Layer 4 of a small transformer language model trained on English Wikipedia (13 layers, counted from 0, width 96). Numbers have three digits each and are written without spaces.
A neuron's activation on a vector x is GELU(weights . x), where the dot is the dot product.
The model reads these tokens: " with" " St" "an" "ley" " R" "id" "g" "es" "," " John" " E" "ld" "red"

The vector x that enters this layer's MLP at each token. A number n stands for (n - 500) times 0.0057.
0 " with": 569276572180474668367278512356471419375263833147510562592508862374443552455476476750350370501904797663622433359576536263817263411632342726711567602503360550729448436428488603646703336658622524343286757389301502290720245495720491459281571338434643664684318723572566534272276662430455419296
1 " St": 440384589222582856507250590377468315372340834256585607561381793493422581436371339818309196609729643630516373274462549383846131596465343698730521722562460696758342353375536613506610368655417448583382638308424292370439420371703448406346594391392693592726401798583670541287337770643277531244
2 "an": 485416476251536671311264666374534416524300688387650580408468733643281553493567442878403244397836843531529287343440606361849222468500232632686415778567415596764277534513403459450654504765519496472299789387385212292570245269680511515237659501585565578626244772565612537352282625745246610303
3 "ley": 358369506186533696351268587391507476553233861303465603535558724466425583468457428758472297431764715649487232279350610312768227346379131658734550864536356730831267442369475451519730429749636475483311798325323366281518324437652369640329610360548691644681376836515612520432460600697265498431
4 " R": 440306634210517766430251586439462366335404805331460622522306768544485574405477483757334227469682634728567321416458661318932201500576243640723458780528365650702247404374498664601695408787531484541357680288438238314332490225730441487314565375417671672664372753491657535357396604642313657257
5 "id": 479344493161502670378211572375502457486240785486721602419539696638523441483615508666470272470860697774429232373435452266837163379557252600668414682509384635784261471476421648620721373838613662497416742252418237342520353314686439555357608501523644665695342684404637508244310594677105539371
6 "g": 442285488175479677446322510356541315531308846393567700549542732531350617421481543608369354426893739632438293275430623205870134400467241743623550713604384788721297367439562684620699490720587491512401812359356305200530424230696454514469621490569630536661420702312534519243389530639144541454
7 "es": 270255516149494669321319530385444400651254831318655527454493682550498629381615527791422365537878729655601240380562663234852272366489207678733498740502349702735205484495479610520653389639598548466466685356353312144533384304714479381267571376452619776622451780416594599418466600676255446322
8 ",": 393320516173466702473197657429463333405421842230569551492668830487455600453496391797320394541800733711620227352513551288810367290658323720721522696474322615720121459419573566542751487720644505389296664235375353338434450365724333485251589414547596621598464776529646579257312584682406411279
9 " John": 345327555243419699311310694439448361458372832328598649529508808473376510534329368804442354492846636715522386301397631323785226419454169665629474764508473531811405551327396505643721522803669380431270652237329399315472404409715324503298647403402632657698490850489674479202534665719228538259
10 " E": 210366512220465840487312618393535391361290908415586632515276795520380540517560416680361358460693618670614195408459551340802198572504335683782531849431466591744319376409574532573696526746608558456377747282405252310477368387723243279373538362380628614732387824543720469297334674642290501273
11 "ld": 388265495220597715414189535378466484491363796331793708426491667508304561522247411673342357630936711694541383335553588311792067423450352563788428871489458766705383438352409537587729355813611485525416688328290337367471307320673278413492533531579557570724361743502619394280371511826319511412
12 "red": 396199449212533768400290581408459377587239792334679716377598747539350485389369393689510312583930702647520253306513548323853026402493295625841471762476516663828299508400518477633630512702633466555371668241290364266494421459611336464527589500494537641651352689462637483279356641726360443337

Each question shows the input weights of one neuron of the MLP. A number n stands for (n - 500) times 0.0033.

n96: 652368508650557407435592439469527588459613517668418516497415541572461470308511433573435644514461422588551341316451713465529513479618593421530546500576393265564562459466551483532429548340478297508700614470381475397412517597541492484463462500431442667681435436489345517536431489647670537437
On which token does it fire most, and how strongly? 4 " R", at about 0.051

n277: 474507507413508539743525462333586507389482576538656382263763468515467285565280486453800413515559659520399729571242677527394571539340465593443347485579354442447518475486288355557449510525334626397340477626381631496496412547858411561545289542298471654457575486718665370663726496432401413511
On which token does it fire most? 9 " John"

n39: 676673437473614492410418468588484500503608454548534524572403525355522600416574382456450213517576410495683509446473397450613497679582497537473595534435338492444578417566622367313309434598332604483443491525429409650572556604613603607452445465420383537406456419345500409506535534577622668552
Its two highest activations, in order, are on tokens 1 " St", 4 " R"

n187: 569425629587833490453354687497510412586500532388315526426621370595432321419576409450694282595503316594656580677265407428539402370561695607635421483390641580292464587558503325316399429586583535422497441421546393735581459685557503417532567545397442382482609324507566582507338521458525672423
On which token does it fire most? 12 "red"

n9: 463488589506472585647563500304422614587585519503624583543444449440659464497466600476500560487392518335512472405500516532399633643433321481654494403621541545465541428329534466488643547330377637423525575657623452506364294524247429446491479523385338537629574665694727500614274488506462721450
On which token does it fire most? 10 " E"

n294: 597597424629613422466542710543538497434380732406430441588602256471457496265319596552718471430428589579257384584601440323599514693604493695483631297504689482316459531594432425572338600528406665400388405711538482406539596458571500248534546551686638493260296671445528385539456353641474383445
On which token does it fire most? 2 "an"

n90: 389327402522450657566475642611427500446548406601472387516457551801306397313576419630596456534591663536351434452465463459273466607436294579472525493625569516577703229454516536259542377424611368604375457483560654535484532478319541490549503614595381616490494466649342716696473467441426490536
On which token does it fire most? 2 "an"

n344: 538592352679355439522424613560483343394309553571433299517431387609446517486493656616604475556548568368804510493569706579476474550382511569438585261228382720545490443404558565487617402411543474520503559534414456543607456414550750663516380649308446355646572484625311380555412493289567322639
On which token does it fire most? 0 " with"

n212: 578604619541454561500340570616506515415704493311433600586520254460326462367425577692473547360500516348536661376726432493410404709418584415769450655575385513503388528500402429534471497469525509600418487584337411654538700478405559525457440540671641362446390309391412497500490445513610643302
On which token does it fire most? 11 "ld"

n165: 527464374436587733315397500552454475336579652770439649564281393546521456424578503552478661469453663484407361525431506516533443400681472518534374467518392503407457546553500482489427615534564623541578551484465544422497730500472394433464311466605544638404569311533388348527675354515497415464
On which token does it fire most, and how strongly? 4 " R", at about 1.9

n98: 494703370503529406537348485435434370272307388452483401576493431318688820728601528422493467536371535411588503616687597601573515439388317477423435350403586569534435359437342619491617523597547458510510598330491557544554388547483475535582339667570640389355506531582653413719440523552517493441
On which token does it fire most, and how strongly? 3 "ley", at about 0.14

n48: 639663540365690513518674700525402557507578496252650383466402618454638435578472563584679201293493583391479651427497341489628407423597547406533463521538520422625437287572590649330541556513284503369608419701466718463333493721507507453526602448560370307293570563525480465698403490388529511359
On which token does it fire most? 1 " St"

n139: 236431486248442527691521640603535414682698404527535330447423525360597511385467582598511463437316349480555602428420579470434555660551388323486413518864593641483507507544511258763659588245630527335243515542507387594429478559591580264463539537510521299515587517548531565777470518460441533309
On which token does it fire most? 10 " E"

n79: 594533455487422424443419528224471638581605665625370532507659659565570428579399637487577699576547577500480537433710469574349551539584424644551391503534785392475446386422363517612457344481533544337547300342594520600575330439374590422355526592330431527549513471524746544640190446388469421609
On which token does it fire most, and how strongly? 0 " with", at about 1.9

n91: 465365234425773646446596509417466512509443411551364509491360522569669354665367631335433572500648468503555507500441473561665439530620131548648494633694577393530491666593448420620289520590478485542629493546438443460478602370439491516600409479482554445339565439591568400654636333422480500640
On which token does it fire most? 12 "red"

n251: 443331461455337472601429533382503543230420469597671574460721336550514452497580547444532570604549467432583389575640347523444617520467568475563534351536521527435479484480432407361417485468556423557462530573471663460476576468551363356436516461646400354631537669542444686514573497630497533453
On which token does it fire most? 8 ","

n254: 510493487471610541514334693600337652449322554478561392464497439334637649480291563228261612558460477451697677402599462607432604378478606573617732513483487342431698596438447381386568562545555599389490520382519452408603592331379548477556442469359347597576363431523561500434490513667507638751
On which token does it fire most, and how strongly? 11 "ld", at about 0.7

n310: 371577426598507645518372530542510538487428554206745265404380503357434438721303507503368461529416451692577507585493623562507553456454295738399560514662503429275503503549507486587445415500395418372675581478399421655626548800412500493697435520560235511769631427521463545423514486504518450751
On which token does it fire most? 11 "ld"

n232: 508405626541492518541516468533443603424393617526449527574582579328453492374621564284324583578469453451568627341492549714329447597497442413586438537556508465561372573474520486398338515621617361558508497557233667511683594530421371337524495550591517562582347458528511531620483441568497520574
On which token does it fire most, and how strongly? 11 "ld", at about 0.33

n161: 633452602346366479520347503624675488578554593654559382503405359741411767474461586197497606517497384479435386531537560395533485660705600727463525249396543446411457484325429555543544619400544536401406454468622405238579522428378484597555415607520592529571509479454644413448533394432440411579
On which token does it fire most, and how strongly? 6 "g", at about 1.8

n317: 665521594323277381404297451506547304385452686582477601500482524400566589547539473449628457550298472465571436341588605665732640692425554416688554518363731364470533343618486490537435641473595546215574280544585579507538434463485456660536503543370331440675298347635382538654439455405313325553
On which token does it fire most, and how strongly? 0 " with", at about 0.11

n243: 509373491535506528573413582597623386357432472494425459568488401475458435568594377503645636571635560411664646570436325563737394449503512240532436579406494529400353532427364244364524546465500506590666448599561479491627377363623590377801521509451607445324488471592590452563568509521577460537
On which token does it fire most, and how strongly? 11 "ld", at about 0.41

n153: 473707494465561636573370554503314398483344365455393552361351544417503565371573517512550442330509533503536533497494781635678534525511543542563434342485526500537552567359705431609291621573445675318461470554442506607474539573642621389381324579377393397428506588494398317557611470467519568527
Its two highest activations, in order, are on tokens 4 " R", 10 " E"

n121: 448480379372486484440453487511503529511464447618333610689471436447645483588463473367563626509531412463650523579447357392453563422594559632566525633509297369392642656425388428407351433674403556548351622518544556577671446362455514441516584435381404451473461465419555546537524589754659520331
On which token does it fire most? 0 " with"

n202: 485527529497344382582549469421566388322494448467355474462581535463594509488407506520422378448485417527449593563471543519686608613681503655474463341458591474494693570430560458688392420514304657447584587389687421368503530451565420535556456615640732557472721381268517464485482342611414579572
Its two highest activations, in order, are on tokens 6 "g", 4 " R"

n174: 560660443449730542476518602657500664612482347430737482394470525500456566393519542547363283293337444350650436736565539336530734343528442216707525587642475387599525609451444470407401574389247479385519560682478675504638496410461611576237496486561342323434539362553550433400389266744573740345
On which token does it fire most, and how strongly? 2 "an", at about 2.6

n11: 545481446493637436663529582410398476511437465242724391270435562477511507500314529325468539651496530330489595337398492488350561484606313768312493580530475382411464372436632504619677618635291397594421168473358736766607500675678453276535614806633400595488554500668427560436601545588585569351
On which token does it fire most? 11 "ld"